Layer 9 of a small transformer language model trained on English Wikipedia (22 layers, counted from 0, width 96).
Take only the direct path to the model's output, skipping the later layers: a vector added to the residual stream pushes a token's score in proportion to its dot product with that token's output vector.

Output vectors of the tokens that the questions are about. A number n stands for n times 0.018.
"arily": 9 -5 24 -41 25 1 67 -30 58 -20 48 -20 9 21 -42 -37 -46 -16 -2 48 -3 -3 16 -33 29 -2 -43 -9 49 -62 74 -42 -33 35 -48 21 17 5 11 -16 37 47 38 4 0 -47 -7 26 -18 -4 -20 14 -31 40 -27 -37 -2 -4 75 42 -30 62 21 3 -20 41 7 -4 -52 7 -40 -1 89 10 16 -19 -30 6 -26 -9 -22 -18 -54 1 29 7 2 -37 33 -18 -22 30 5 -51 -51 1
"q": -8 -29 7 -24 10 -4 13 6 46 -3 6 12 2 16 5 20 -15 32 13 -3 -4 -20 -43 -42 -26 -23 -4 -16 19 -25 5 17 23 17 23 -43 30 -17 35 40 -14 32 0 -30 3 -25 6 5 13 37 -3 21 -10 -2 -56 20 14 -26 -13 -21 14 12 -28 24 6 32 -15 -18 -25 9 3 -4 -29 -38 0 -25 -18 -22 7 -4 20 27 -9 -13 -7 10 4 18 6 -27 24 15 -12 50 -8 24
"lished": -9 -52 -20 36 76 -51 31 1 34 15 35 13 9 56 -14 -13 -69 0 -30 32 4 1 14 -20 -16 30 23 15 18 -31 50 39 7 31 -43 -42 43 -29 41 27 30 68 -13 -2 38 -40 -11 21 -23 21 -34 -33 -12 40 -43 -33 -74 -17 46 16 -49 25 23 30 -63 44 4 -22 -7 -48 -32 -13 29 44 7 25 -35 40 -36 13 -54 2 -17 8 -24 8 12 26 -40 -41 24 53 -22 -29 -71 -3
"alth": -12 12 -15 -50 52 -13 -3 -11 45 -23 13 -15 5 -9 33 43 -23 38 -37 84 -55 -13 -1 -36 27 38 -14 -40 41 -48 23 64 -28 9 21 -27 24 -11 21 13 25 -11 57 -6 -10 -30 -30 25 -4 13 8 -46 1 -22 -23 -32 -12 6 8 52 -13 16 -1 6 -27 25 -18 -13 -13 -10 -10 -3 -3 8 26 -28 31 -6 30 -26 -13 -6 -24 9 -9 -4 21 4 -17 -43 40 36 30 -19 -58 -5
"pr": -22 -6 -27 -22 -13 32 14 -17 23 -1 26 -33 2 -23 4 -5 -19 22 -24 31 6 -14 -18 -23 -17 27 9 0 -8 -27 -27 15 34 -37 27 -3 31 49 16 -18 -10 16 8 -19 23 6 7 14 -19 14 -17 2 35 4 -6 -32 0 -43 -40 32 -28 19 -11 -10 3 23 31 -5 -9 -9 -17 -56 -5 -24 15 -31 -2 22 1 20 -20 -37 -29 -15 -20 49 -39 -10 69 14 23 47 40 46 1 16
"ition": 2 36 -17 31 -23 20 40 5 31 3 24 46 2 -17 16 15 -27 -30 -14 37 50 4 -2 -19 18 -18 -3 -10 5 -29 11 16 25 19 -29 -21 -23 0 -31 1 -13 50 -10 4 26 -14 4 7 -36 -30 -18 -32 29 18 17 3 -43 -22 30 -20 -2 61 17 36 -29 34 -5 -4 -50 11 -70 -46 -9 12 -17 -16 -10 21 3 -17 -30 -23 18 -19 -24 95 15 36 -19 -23 -6 -31 4 2 -47 38
" Location": -33 -30 -51 28 -4 -49 26 -30 -20 -22 -45 26 3 44 3 -8 -14 17 -34 39 -42 19 -2 -9 -34 12 3 34 -10 -5 77 10 12 -16 -14 8 48 -26 31 8 50 39 35 11 39 -32 3 -1 -33 5 -58 -29 -18 22 4 7 -39 30 30 -11 14 18 -14 8 -20 35 -5 -34 -54 13 -31 25 15 -39 3 40 44 26 -7 46 -23 -33 -7 -62 5 -6 53 23 -26 27 23 -1 -30 27 -54 -7
" Prov": -16 1 -25 4 43 3 14 -10 -5 12 22 -38 4 32 -2 -7 -25 4 -17 26 -21 -23 -20 5 -9 5 11 13 31 -34 13 4 14 -8 4 -2 0 12 14 -23 5 25 17 -9 15 -9 13 24 14 -24 -18 -42 -8 13 15 -15 2 -10 -12 -20 14 19 12 13 -34 10 -8 2 -11 28 -13 -6 -3 -4 14 -18 -36 32 -20 -30 2 -10 -10 1 -13 -37 8 -19 31 -3 40 7 13 27 -2 28
" (": -1 -12 13 13 -17 -33 -14 42 -18 -42 -1 15 0 11 -31 17 11 5 11 -27 59 38 -5 -2 20 34 6 28 -14 26 -22 -8 -26 -22 -1 -7 5 21 9 -1 -29 -1 -9 8 -11 -16 10 -11 36 2 0 5 -2 -18 20 10 29 -3 -12 -11 -8 -4 4 -26 9 -8 23 16 13 5 -26 19 4 -25 -28 0 41 14 -13 -52 -38 11 7 -10 5 -38 -11 -9 -9 -10 -4 -2 5 16 18 35
"lection": 3 -19 -50 -15 -9 6 60 -43 5 -7 26 9 -1 -18 -60 32 6 4 -5 85 2 -7 16 -27 -2 -11 42 11 6 -48 53 31 49 12 5 -16 23 1 31 37 -29 27 -21 33 27 -21 -3 9 -51 -25 -15 -43 -16 -8 -12 -13 8 -33 7 -2 9 61 -40 3 -69 22 -23 -44 -12 28 16 5 8 -2 30 -30 -25 63 36 -21 6 -11 -25 -5 -37 57 -6 1 -27 -24 -3 34 -8 6 -55 48
"chie": 20 -36 -56 -34 -2 21 34 -29 70 49 0 -24 8 -16 -8 7 -9 18 -15 63 22 -30 20 -13 -31 -9 -39 -20 -1 -79 -17 50 17 0 -11 -36 31 -3 36 24 37 4 -32 17 -5 -30 21 25 -18 18 4 -24 -18 16 -73 -16 -23 -37 4 -2 2 2 -21 -9 2 27 4 -1 -33 -39 10 -33 71 1 -5 27 7 46 -2 -1 -43 -26 4 -30 -37 56 50 16 -20 -24 50 42 22 0 13 32

Output weights of attention head 2. The head adds the sum of these rows, row i times number i of z. A number n stands for n times 0.041.
o0: 10 5 61 9 -3 -7 -11 -17 -40 4 -28 -10 -22 5 -14 -3 2 -27 45 -4 -3 20 8 19 23 -3 -7 29 -34 16 25 -8 38 15 -21 -13 9 -25 2 -5 2 -23 10 12 21 -61 30 -35 21 3 -9 -10 -15 12 2 -7 23 -9 54 -11 7 4 1 -40 50 8 20 -18 13 -2 -7 -17 5 -9 -34 -3 7 -12 -33 -20 -17 9 -15 -18 21 -24 -9 -1 25 -5 -5 7 -7 19 11 30
o1: 3 14 -7 8 -3 11 28 -18 -5 -14 16 31 46 -34 -25 22 -16 -53 0 -5 16 15 -31 -13 8 -37 -6 95 9 5 -2 -17 -20 -28 18 15 13 -14 -17 1 24 -10 0 17 7 -24 47 12 -10 -11 9 -19 -34 61 28 11 -23 -5 22 30 11 -20 -35 -25 -7 -26 -2 -1 9 0 -33 1 9 3 10 -17 58 58 -11 -44 -23 -9 -17 -12 -11 41 -6 23 33 5 11 -48 4 -33 -13 -21
o2: 7 24 14 1 -10 22 -9 -28 29 7 17 -27 -22 -3 -13 -29 -4 8 28 -2 3 -19 16 -8 -3 5 -31 10 7 15 7 -26 10 -16 -10 20 9 13 -15 -25 -1 -2 -6 -1 -23 -25 -16 29 11 1 1 -9 6 72 -7 -1 8 -22 -1 -13 -22 -44 38 -18 24 12 -33 53 -3 -15 0 8 27 13 2 -3 -25 -17 -5 -8 -15 7 -6 -7 6 47 9 -10 -2 6 19 8 0 -16 8 2
o3: 1 -9 -6 -10 -10 17 -11 -14 -5 -24 -23 43 50 43 4 8 -11 36 5 -3 -3 -8 22 50 -18 9 9 -4 -26 -18 -7 -13 42 -39 25 32 23 -12 -2 13 -17 2 -9 -28 -11 10 46 -27 16 -12 -6 -4 -4 -38 -30 -19 37 15 6 29 44 3 -42 35 52 -20 -14 -47 11 -22 30 -19 -5 -49 -25 25 -9 -30 7 -9 18 7 9 -1 52 -26 -8 12 -10 -20 -27 -9 4 8 -31 -6
o4: 26 33 27 10 13 3 22 9 11 -7 35 17 2 34 5 1 10 -14 21 -4 -2 19 23 6 -25 4 -28 -7 -8 12 -19 -18 -4 -34 5 -4 -8 -6 13 2 -8 -13 -28 6 -29 26 -8 29 2 -15 37 12 -19 -28 37 -45 -16 -6 17 -10 38 11 11 2 20 0 -3 -19 18 -17 -31 8 -13 -6 12 -4 1 -10 -6 10 2 10 37 -22 -27 -43 25 11 -35 -37 -23 28 13 -29 -12 -35
o5: -34 23 1 -32 -14 26 16 2 -17 9 -15 -15 10 22 -9 5 -4 26 -13 -9 26 -5 11 0 -8 1 2 2 -16 47 -7 -30 -34 10 6 20 -12 -4 17 4 11 5 -12 -19 2 -12 17 -36 -12 -6 22 -13 22 17 -6 -3 -5 -9 -7 3 11 -16 -1 -30 -1 -2 11 -14 -29 20 16 -44 5 31 46 22 -47 30 1 -17 30 6 -11 19 16 -1 -20 3 7 17 -5 -29 15 -28 -17 30
o6: 9 -19 -39 18 9 11 -2 10 19 -19 1 9 -4 12 -1 -34 -4 13 1 8 -6 -1 -24 16 -28 4 35 10 -8 -35 -38 6 -13 14 -8 -8 12 20 0 8 3 -14 -2 -9 24 6 21 22 -15 9 12 6 10 19 -16 -21 4 -31 -12 -15 0 0 -19 5 -17 -12 33 14 -23 -17 4 14 -20 -41 35 -14 9 15 -16 39 -13 1 -14 8 -12 8 5 15 -11 43 -6 4 29 10 -26 20
o7: 50 0 -49 34 -8 10 -31 -11 -6 20 -1 7 23 -18 -35 -17 -8 -7 11 -32 22 9 3 -1 4 -23 21 39 30 -14 16 21 10 14 -21 6 2 43 -6 -36 -22 -4 5 3 13 -22 14 -13 -28 -17 6 22 -6 -12 8 18 41 -5 31 12 -25 2 40 -27 -1 -4 22 13 13 19 23 -39 0 15 -44 -18 4 -27 20 -48 -10 -37 2 -25 28 9 29 -7 -21 -3 18 16 -10 -18 -38 -3
o8: -19 -20 30 -10 -3 -16 -11 -12 0 36 -26 -1 -11 -1 0 27 36 19 -18 11 3 27 -12 33 19 -14 21 -9 1 -20 12 33 33 -14 10 -19 -20 10 6 -31 15 -26 13 -37 38 0 -18 9 40 -30 -33 -3 48 5 20 -21 -15 15 -10 -2 -39 2 -14 13 -6 -19 -19 3 13 -25 -5 -20 -7 17 13 -23 -28 -23 -11 11 -26 -1 2 3 -11 -4 2 32 -15 -7 -9 40 -12 7 27 62
o9: -5 9 25 -28 -25 -27 -2 -14 7 -8 6 15 41 -25 -19 -4 2 -45 6 -18 17 7 2 19 -4 -4 -7 11 2 -6 15 0 -37 -24 10 14 13 -25 -1 29 -15 -40 2 9 -3 -36 27 5 -1 12 -44 18 -28 21 -16 49 -16 6 -13 21 -27 -10 5 7 14 12 41 -10 27 8 4 7 17 6 42 26 -9 36 -14 -7 -12 6 -19 -12 10 -8 -3 -26 -21 -6 8 -7 -12 18 16 17
o10: 26 16 -5 29 -6 -4 31 29 -1 0 15 30 -4 -21 10 -15 -29 -28 4 20 8 16 17 -33 -19 -30 39 8 1 14 11 28 -9 24 -4 -11 -7 21 7 32 -10 -21 20 -29 5 -24 51 11 6 25 1 4 17 -15 26 9 -45 -4 -37 -4 -19 -8 6 6 -24 10 11 -9 -14 -27 -48 -41 19 7 22 -10 0 -23 9 2 11 0 5 -28 -16 -25 3 32 -5 -2 -10 -1 -13 4 -6 -33
o11: -2 4 5 -28 -9 -13 -6 15 8 11 -1 -38 32 -19 -15 -11 3 1 -9 -31 39 -20 20 -9 17 -28 4 25 -19 31 -23 11 -20 25 4 -3 -15 -8 12 -1 -29 -6 7 27 17 -33 -19 30 -10 24 14 -3 1 7 -14 -4 30 -9 -15 5 36 -3 21 -11 34 12 45 24 -7 -6 -1 -35 -12 -14 16 18 -22 -11 6 12 14 -16 -15 -6 -17 -11 -15 -7 -5 37 3 9 -10 2 -16 -7
o12: -21 -1 6 -5 0 21 34 35 -11 -3 -34 -36 -20 -6 27 -31 48 -12 -3 -1 11 1 4 5 43 19 15 -8 -15 14 -5 32 28 11 28 -14 -7 30 40 -33 -8 -8 -25 -13 32 14 -42 -20 -7 6 -14 24 -13 21 -15 -23 -20 -1 25 11 -36 -1 2 4 -22 -10 -3 -18 -11 -6 -12 4 -2 33 30 22 -34 -1 -12 30 -4 -6 12 -7 -27 0 -34 56 -71 25 -30 37 11 -10 1 -13
o13: 18 8 18 8 1 8 -25 -5 25 22 -3 -2 -11 23 13 -34 27 22 -9 -5 -17 -22 -14 9 38 8 -38 -45 33 -22 23 8 25 -5 -60 -6 -17 -3 9 1 0 16 5 23 12 19 -24 25 37 -20 1 -32 33 11 5 -9 18 11 -14 -17 -4 31 -2 -28 -3 -4 -13 -30 -32 30 5 14 -12 16 -4 -10 8 29 -6 -25 -23 -15 -6 7 4 -30 11 -49 8 1 7 21 -16 -21 16 31
o14: 30 22 20 -21 -3 -33 42 25 32 21 24 -11 11 -29 -39 12 -20 17 30 14 -15 -6 28 -6 -13 23 7 9 -23 3 16 -35 -5 -22 10 40 13 -5 -23 7 -50 18 13 -40 -6 -6 19 -16 39 -13 -28 24 -42 -2 -8 -22 -6 -24 -19 -4 1 -20 2 27 43 -23 41 35 10 -10 -2 -2 -8 -34 -8 9 7 16 -34 4 30 -7 -2 -27 15 -13 -31 -38 20 -39 24 -6 -12 -13 56 36
o15: -8 22 11 -12 32 30 21 26 58 -36 -20 10 -3 -28 -14 6 2 18 0 19 22 -49 -17 4 0 -37 -16 3 3 -1 13 34 -10 20 6 1 -11 -2 2 9 -44 -5 25 -5 6 -2 -1 21 0 4 6 33 -8 -6 10 -9 22 -26 -33 -9 -19 3 -8 13 13 -33 18 -14 -20 9 -33 -35 13 46 -41 -15 -33 -15 1 0 4 20 -17 10 1 10 -34 -5 28 34 35 -2 -1 -23 1 -6
o16: 31 20 -20 13 -1 35 2 12 14 -4 11 -11 32 -14 16 -44 0 -4 -23 0 3 -21 43 -11 -6 23 23 -41 32 4 7 -15 -13 12 -34 -1 -13 5 -2 7 3 23 16 -8 34 11 2 6 -15 27 -11 28 -27 6 -22 -3 -39 11 -12 -16 -45 -7 2 2 -2 48 1 19 -18 -24 23 4 5 22 16 16 6 3 17 16 30 -26 -44 -30 17 -19 -22 0 -12 -13 -23 -16 -10 15 -8 -33
o17: -16 29 28 -9 -7 13 15 11 -14 18 10 -32 25 -1 28 38 56 -18 25 -29 -9 -42 -30 -2 -20 2 10 -25 -15 -17 -34 -1 55 48 -1 -9 0 38 -5 4 -18 18 -9 -12 18 10 -10 4 -25 18 23 1 -22 0 -6 9 -26 -38 -18 -13 -30 31 -10 -13 -18 2 -14 -26 -44 55 4 20 0 -4 44 10 -8 26 12 8 25 -6 -14 9 -15 -30 19 -9 -15 11 -25 15 -15 10 3 -27
o18: -12 12 -37 -25 2 13 9 46 14 -15 2 -6 -15 -29 -2 -5 24 16 22 13 -6 25 -16 -21 17 8 12 35 -13 30 -2 -28 -23 -16 30 -3 26 17 5 10 5 10 10 -23 3 -8 1 -30 -11 10 3 36 -6 0 -4 12 -9 -25 34 -28 -23 3 -18 -21 -8 -10 -12 -18 4 4 -14 0 -3 -8 -4 -1 17 12 17 -28 17 -26 12 26 10 18 20 -28 3 1 -13 2 12 -14 -40 27
o19: 8 -17 15 16 -22 14 -44 -33 16 -18 22 -20 25 43 -24 7 -46 7 -33 -59 4 17 -5 20 -39 -28 4 16 35 10 -8 -41 12 -4 -9 46 -9 8 -18 -13 -5 -12 37 -31 4 10 54 4 -12 9 29 -6 19 14 19 -14 -1 -15 -20 25 0 -4 11 -16 -20 -1 -1 28 -49 4 14 5 -33 0 -22 14 35 43 -12 30 7 38 -13 -2 -33 -6 15 27 51 18 -8 -35 -31 -7 -11 8
o20: 2 -15 49 -17 -6 20 12 -6 -3 28 -6 20 10 23 7 1 3 -3 -2 -21 11 11 14 10 6 16 -31 -19 0 7 45 -4 -19 -1 22 12 27 -21 13 44 0 -3 5 9 -12 -60 24 -8 18 7 -22 -22 -31 -6 14 5 -19 1 -24 16 24 -15 16 -7 -6 -40 -7 -18 -28 -12 -8 23 -38 -10 4 18 -15 20 -23 16 -34 35 37 2 26 -47 -4 30 -5 -12 0 5 -42 -8 -9 -5
o21: 6 -3 -44 9 21 5 7 -13 -19 42 -36 18 -23 21 14 -4 -20 11 -18 25 -7 27 12 -16 -76 9 1 -4 -9 11 9 -1 47 16 17 6 8 12 -16 -17 5 -12 -9 -15 -6 26 4 -30 17 1 19 -17 9 3 38 -18 -4 42 -4 -2 36 -16 -15 -7 -19 -21 24 -6 8 -9 -19 21 16 31 -17 16 -23 -25 -2 -32 -3 19 29 -8 16 4 6 44 -46 -28 7 13 -15 -32 0 -25
o22: 8 -10 9 28 -15 -27 -5 -9 -35 6 -14 3 14 22 0 -21 2 18 -2 -9 5 -16 11 12 7 1 -7 23 -26 8 4 3 -20 9 -21 9 0 18 12 17 -8 20 3 -12 -9 -11 1 -26 12 -9 19 -32 23 2 -17 -2 14 21 9 3 1 23 7 5 35 -7 -15 6 -14 9 20 -17 28 -26 25 8 -25 -35 -2 -13 -29 13 1 22 6 -12 -17 -41 17 -6 9 9 -9 -10 -13 35
o23: 13 -15 -8 -4 7 -11 -18 5 -13 -18 32 -22 16 -37 30 -30 4 -33 -10 -12 30 3 5 -4 26 9 -18 18 1 8 14 31 -4 21 -12 -27 0 29 24 21 15 -6 -9 -12 -10 -19 6 -25 -1 -14 -23 -2 -12 -1 -22 9 -19 18 8 8 -3 -4 18 -15 12 9 8 2 7 -14 -33 27 -7 23 -15 20 17 -10 9 14 -19 8 9 -17 6 -13 8 -10 -5 5 9 9 -24 22 0 -3
o24: 4 19 -30 -10 -10 12 32 -15 -13 7 14 2 0 16 -4 -2 -22 9 5 23 -13 21 7 -21 10 -5 29 -10 5 -28 34 23 9 42 -23 -24 4 -6 -24 21 30 -25 -1 -19 39 -14 13 -21 -23 18 2 13 -41 12 11 20 -28 17 1 -17 5 13 -12 -21 -9 8 36 -8 -27 -26 -6 -28 25 14 -41 -33 -11 -23 -40 44 17 -31 -39 -17 11 25 -37 45 32 14 20 23 -2 22 -4 -4
o25: -35 29 6 -24 10 -18 30 32 -1 -4 8 -5 -8 -15 26 -2 5 13 21 1 12 -20 -12 -41 -33 -21 15 -4 12 -12 -20 -1 12 -38 -10 -2 21 7 -29 6 20 10 -26 14 -19 -38 50 26 -18 26 -15 -21 -16 -9 26 -5 39 6 14 -16 34 10 32 19 -28 -4 13 29 39 21 -35 -16 -7 -19 -35 -12 -7 -3 2 0 18 -19 17 -4 -6 -10 27 -8 -9 -34 35 6 -13 21 -23 4
o26: -18 33 8 -1 -4 -7 26 33 -8 -10 14 8 -50 6 -17 -7 11 -16 3 -4 -19 -14 6 -6 0 1 8 -20 -40 -12 17 -17 0 -2 6 6 8 15 16 4 10 -14 0 14 -20 23 -29 -36 0 36 27 -6 -9 7 17 -6 -18 4 22 -12 -7 29 -20 -22 -10 -1 18 -11 -13 5 -31 -9 16 -3 21 19 14 7 -3 30 -17 33 -35 8 -17 -13 6 -6 -2 -23 29 -19 -8 -1 35 28
o27: -24 -17 1 10 -25 -5 6 4 18 7 -22 13 -20 -14 -13 25 0 -34 19 -7 -2 -8 12 8 49 -17 -19 20 -8 15 8 4 -16 -11 42 6 6 32 -19 -1 -24 -19 2 16 -30 -10 -7 -16 36 25 -5 -5 33 5 -1 11 18 -4 -4 24 38 -36 42 2 11 2 -42 -37 4 -2 -39 -28 -14 -15 0 16 3 -1 -4 -24 54 23 9 -29 29 21 6 -44 -45 7 -15 3 -5 12 13 23
o28: 36 -14 -21 4 -5 10 40 8 3 17 -34 35 -26 -13 28 29 14 -20 6 12 6 -1 28 -11 -14 -29 -1 1 3 1 -22 0 -9 17 14 -32 -21 39 1 24 -14 -13 -27 20 2 34 -5 15 -35 -12 7 -8 16 -22 -2 -12 -15 -2 -29 -9 -23 -21 -17 20 5 20 -8 -3 27 -10 10 2 24 -25 17 25 -18 9 41 7 -15 22 0 -5 -8 -5 10 32 -13 -52 -27 -15 12 -1 18 -9
o29: 1 37 -43 -9 -10 16 -17 -15 41 -21 21 6 40 -9 -2 -10 15 -4 -30 -22 8 -2 -28 7 -7 -27 -38 6 -20 -3 -10 -9 -24 19 16 22 13 -16 5 -24 -3 35 24 33 -28 -3 -14 7 7 26 11 -19 8 10 -14 -2 17 31 -51 -17 23 -12 -25 -29 26 12 18 7 -16 -9 8 11 -9 -11 10 31 9 19 39 -4 23 10 -34 12 -37 27 -14 6 4 -11 13 -19 -8 9 12 -22
o30: -14 50 19 44 -16 -28 24 -7 -18 0 11 -9 -26 5 -1 14 21 -24 2 27 -7 13 -12 -11 -15 3 -35 -6 -21 24 -6 -14 23 -11 -1 8 6 -18 10 7 7 -3 15 2 22 17 -25 -15 1 18 -28 15 6 -14 14 -20 -19 8 -14 -11 7 19 41 -1 5 2 -32 -21 16 6 -27 6 7 -3 25 2 28 -2 34 -11 13 -20 -1 -13 -4 -22 -1 15 7 1 -25 1 10 -25 -14 -16
o31: -10 5 -58 26 -11 8 10 6 -41 34 11 5 19 -29 -15 15 10 10 29 4 22 4 -4 -8 -5 8 -7 -7 -8 -38 6 9 20 -2 32 25 -2 3 -3 -27 -9 0 -22 29 14 -36 -31 -26 -9 3 -4 18 -31 41 21 -16 -15 -27 11 11 5 -19 40 -17 5 18 38 30 17 20 -3 -11 3 10 -32 -17 0 5 -39 -29 -14 -6 -43 25 40 34 -20 2 -16 -45 9 3 0 -7 22 22

Each question shows a token from some text and the vector z that the head gathered there. A number n stands for n times 0.016.

" Year": 20 16 19 -4 -4 2 -30 -9 5 -1 -1 5 6 13 7 -2 9 -7 2 -39 15 -23 20 18 17 -2 -13 7 -18 -3 33 -11
Which of these tokens does it push up most? "arily"

"á": -12 2 16 2 -8 -4 12 -7 9 -8 5 -6 -15 5 7 -1 -8 -6 -5 -10 -12 -9 10 -5 -1 18 -18 6 1 1 -12 2
Which of these tokens does it push down most? " Location"

" (": 9 42 13 -36 -32 -14 -1 -28 -13 -4 -20 11 16 15 -50 21 -40 -6 30 -42 15 -16 10 43 1 -1 -27 37 -60 32 24 17
Which of these tokens does it push down most? "q"

" |": -17 -5 -4 3 6 6 4 4 -17 -10 14 -2 8 8 -4 8 29 -5 7 -8 -5 -9 1 12 10 -1 -2 -7 5 4 -4 -9
Which of these tokens does it push up most? "lished"

"as": -7 17 1 15 -4 -9 2 1 11 -11 4 -8 -3 0 1 -3 -6 -7 -2 -12 6 -5 6 -1 1 -2 -7 17 1 -1 2 8
Which of these tokens does it push down most? "arily"

"US": -23 25 2 0 0 -14 2 -2 -9 11 -5 -10 -16 8 -12 -14 -16 -11 -6 -14 14 1 1 27 13 9 -16 7 -6 22 0 18
Which two tokens does it push up most, strongest first? " Location", "chie"

"y": -12 -5 3 10 0 1 7 -20 10 2 -8 -4 -28 17 29 0 -12 -3 -13 8 -2 -28 9 -22 3 23 -13 6 -20 -8 -14 2
Which of these tokens does it push up most? " Prov"

"L": -12 15 8 -3 -17 -14 5 -7 8 1 -3 -13 -12 -1 16 14 -12 -1 -10 5 -4 -4 -5 -8 1 10 -23 10 -2 6 -18 8
Which of these tokens does it push up most? "pr"

"co": 12 43 12 -39 -33 -15 -2 -33 -17 -8 -24 14 21 19 -60 22 -43 -4 35 -44 19 -17 10 49 4 -3 -28 42 -69 35 29 18
Which of these tokens does it push down most? "q"

" ed": 2 8 -30 23 1 -7 -14 -4 22 -11 26 -16 8 22 -6 -10 7 -2 -9 -28 12 8 -4 15 17 -11 -13 13 -6 -25 14 -15
Which of these tokens does it push down most? "pr"

"-": 11 -17 18 -14 -8 -18 -13 -4 -3 13 10 -17 -1 11 23 -3 21 -20 -1 -20 6 -22 -18 14 -2 12 2 19 -2 -21 -14 8
Which of these tokens does it push up most? "arily"

"77": -27 13 -15 -9 -15 0 16 11 -2 16 11 7 17 -8 -18 4 8 9 8 -41 -19 -17 -4 1 -3 -24 -23 11 13 14 1 28
Which of these tokens does it push up most? "lection"

" Ah": -9 -25 -6 48 35 -9 15 5 -10 -22 20 -14 -17 -5 12 -16 0 -16 4 -21 1 -9 -3 -9 6 12 -15 13 22 0 -5 -2
Which of these tokens does it push up most? "q"

" B": -10 4 3 15 18 -1 -6 -20 -4 -4 -4 -6 -4 6 12 -11 6 -14 -9 -26 17 -21 -1 7 31 4 -13 8 2 13 10 19
Which of these tokens does it push down most? " Prov"

" Se": -8 13 16 15 4 -6 -3 1 8 -15 -8 -16 -12 8 0 -8 -5 -15 -1 -1 -2 -11 5 0 -2 13 -18 6 -7 -8 -3 1
Which of these tokens does it push up most? " Prov"

" f": 6 -20 -13 7 -8 -27 11 2 10 -16 16 -2 24 16 12 12 11 -4 -3 -35 -1 -21 -5 9 18 -8 -1 15 7 -27 -11 -6
Which three tokens does it push up most, strongest first? "lished", "alth", "q"

"R": -18 28 -15 11 -8 -14 -1 12 -2 -2 7 -15 6 -12 -2 5 8 -3 12 -11 8 -13 -8 8 2 -1 7 9 12 4 5 25
Which of these tokens does it push down most? " Prov"

"it": 3 9 -27 22 -4 -3 -10 -6 15 -5 23 -13 7 20 -10 -7 5 -1 -8 -24 12 1 -6 17 13 -9 -13 17 -5 -19 12 -16
Which of these tokens does it push up most? " Location"

"O": -18 28 -14 14 -7 -15 0 13 -2 -2 3 -16 1 -10 -1 1 4 -6 9 -9 9 -10 -7 6 1 -1 6 8 13 5 3 24
Which of these tokens does it push down most? " Prov"

"Career": -6 16 15 -24 9 -16 -20 -5 13 5 -5 -8 -12 23 1 7 -5 -5 -8 -2 3 -35 -10 1 -9 -4 2 18 -7 26 14 18
Which of these tokens does it push up most? "arily"

"men": -6 25 -14 14 0 -11 2 6 -3 4 11 -6 -13 6 -12 8 0 -9 -6 -2 5 -21 2 13 1 -8 -4 9 4 12 8 -10
Which of these tokens does it push up most? " Location"

"ski": -9 10 13 -9 -20 -13 4 -3 8 2 5 -4 -13 2 13 20 -11 -3 -16 4 -8 -21 1 -9 -5 16 -30 13 -10 4 -16 0
Which of these tokens does it push up most? "pr"

"den": -12 -5 4 2 -4 3 8 -16 12 5 -9 -1 -26 16 25 -3 -13 0 -16 11 -4 -27 9 -19 1 25 -17 3 -21 -9 -13 2
Which of these tokens does it push up most? " Prov"

")": -20 8 3 9 4 -7 -1 -1 3 -5 -7 -7 -9 5 4 -10 -1 -5 -1 -8 5 0 0 6 5 5 -2 8 3 4 -7 10
Which three tokens does it push up most, strongest first? "chie", "alth", "lection"

"E": -3 13 4 15 2 -13 -9 12 -6 6 -8 -14 -27 10 12 1 -23 -26 6 -16 -1 -3 8 4 -12 18 -7 23 -4 11 -16 16
Which of these tokens does it push down most? "lished"

" Tur": -2 -12 7 37 23 -9 7 7 -11 -20 20 -13 -16 -4 4 -6 -8 -10 1 -9 6 -10 3 1 0 15 -14 15 8 1 -5 -4
Which of these tokens does it push down most? "arily"

"e": -16 -3 5 16 4 -7 7 2 -12 -7 11 -10 -9 -2 5 7 -1 0 1 -3 0 -22 3 1 0 10 -18 8 2 6 -8 -2
Which of these tokens does it push up most? "q"

" Mon": -4 22 5 7 -2 -8 -2 -7 9 -12 2 -12 4 9 3 -2 -1 -1 0 -13 -1 -3 3 -2 -3 -4 1 15 3 1 6 9
Which three tokens does it push up most, strongest first? "ition", "lection", "alth"

"berg": -9 16 5 6 -11 -11 2 -1 8 -2 0 -9 -7 -3 8 5 -6 -6 -8 0 -1 -10 1 -4 -4 7 -15 14 -1 7 -7 5
Which of these tokens does it push up most? "pr"

"ia": -2 12 -4 4 2 -8 1 4 9 -2 2 -1 -6 14 -17 -5 -5 -9 -7 -11 -6 -10 6 13 -6 3 -4 2 1 9 5 -11
Which two tokens does it push up most, strongest first? "alth", " Location"

"U": -19 25 -13 15 -9 -14 0 13 -1 -3 -1 -16 -5 -7 0 -2 0 -9 4 -7 10 -3 -4 6 2 0 3 5 13 6 0 22
Which three tokens does it push up most, strongest first? "lection", "ition", " Location"

" called": -2 1 -28 16 -5 -27 -2 15 14 -12 12 -8 -5 30 26 3 9 -19 -6 -6 -3 -28 1 -6 -4 -24 -8 21 8 -12 3 -13
Which of these tokens does it push up most? " ("

" kg": -24 15 -10 -9 -13 -3 13 12 -5 15 12 6 18 -12 -16 9 5 12 10 -36 -15 -18 -5 5 1 -19 -25 15 9 12 0 25
Which of these tokens does it push up most? "lection"

" Gold": 9 2 7 -11 5 8 -11 -15 10 6 6 3 12 18 -23 3 6 16 -18 -27 14 -30 7 28 16 -8 -9 11 -13 -2 14 8
Which three tokens does it push up most, strongest first? "arily", "lished", "alth"

"ay": -12 -9 0 9 1 0 5 -17 10 3 -12 -4 -24 17 26 -5 -12 -6 -13 6 0 -27 9 -16 -1 21 -13 5 -18 -7 -12 6
Which two tokens does it push up most, strongest first? " Prov", "q"

"5": -23 -18 -20 -5 34 3 -18 8 -21 -17 29 -3 6 6 -22 -5 30 -16 -6 -17 -4 -5 -4 23 10 -3 2 -10 32 6 2 -3
Which three tokens does it push up most, strongest first? "lished", "alth", "ition"

",": -4 0 -28 21 -9 -23 10 1 1 -10 13 8 15 19 -1 16 14 18 -6 -10 3 -8 -15 9 18 -14 -7 16 0 6 -6 -19
Which three tokens does it push up most, strongest first? "q", "alth", "lection"

"en": 0 21 5 11 -20 -11 -7 12 3 1 -5 -6 -22 8 -3 17 -13 -16 -9 15 -4 -17 4 -1 -12 8 -18 12 -8 19 -17 -13
Which of these tokens does it push up most? " ("

"ra": 1 10 3 22 -2 -4 -7 9 -4 1 -7 -9 -30 7 7 -1 -17 -22 -5 -5 -1 -10 14 -2 -13 22 -16 12 -6 6 -15 4
Which of these tokens does it push up most? " ("

"ER": -8 8 -4 2 9 -8 4 -10 8 1 -7 -12 -8 12 21 -5 -4 -11 -1 -17 -3 -2 -5 -7 1 2 0 14 9 9 -6 17
Which of these tokens does it push up most? "chie"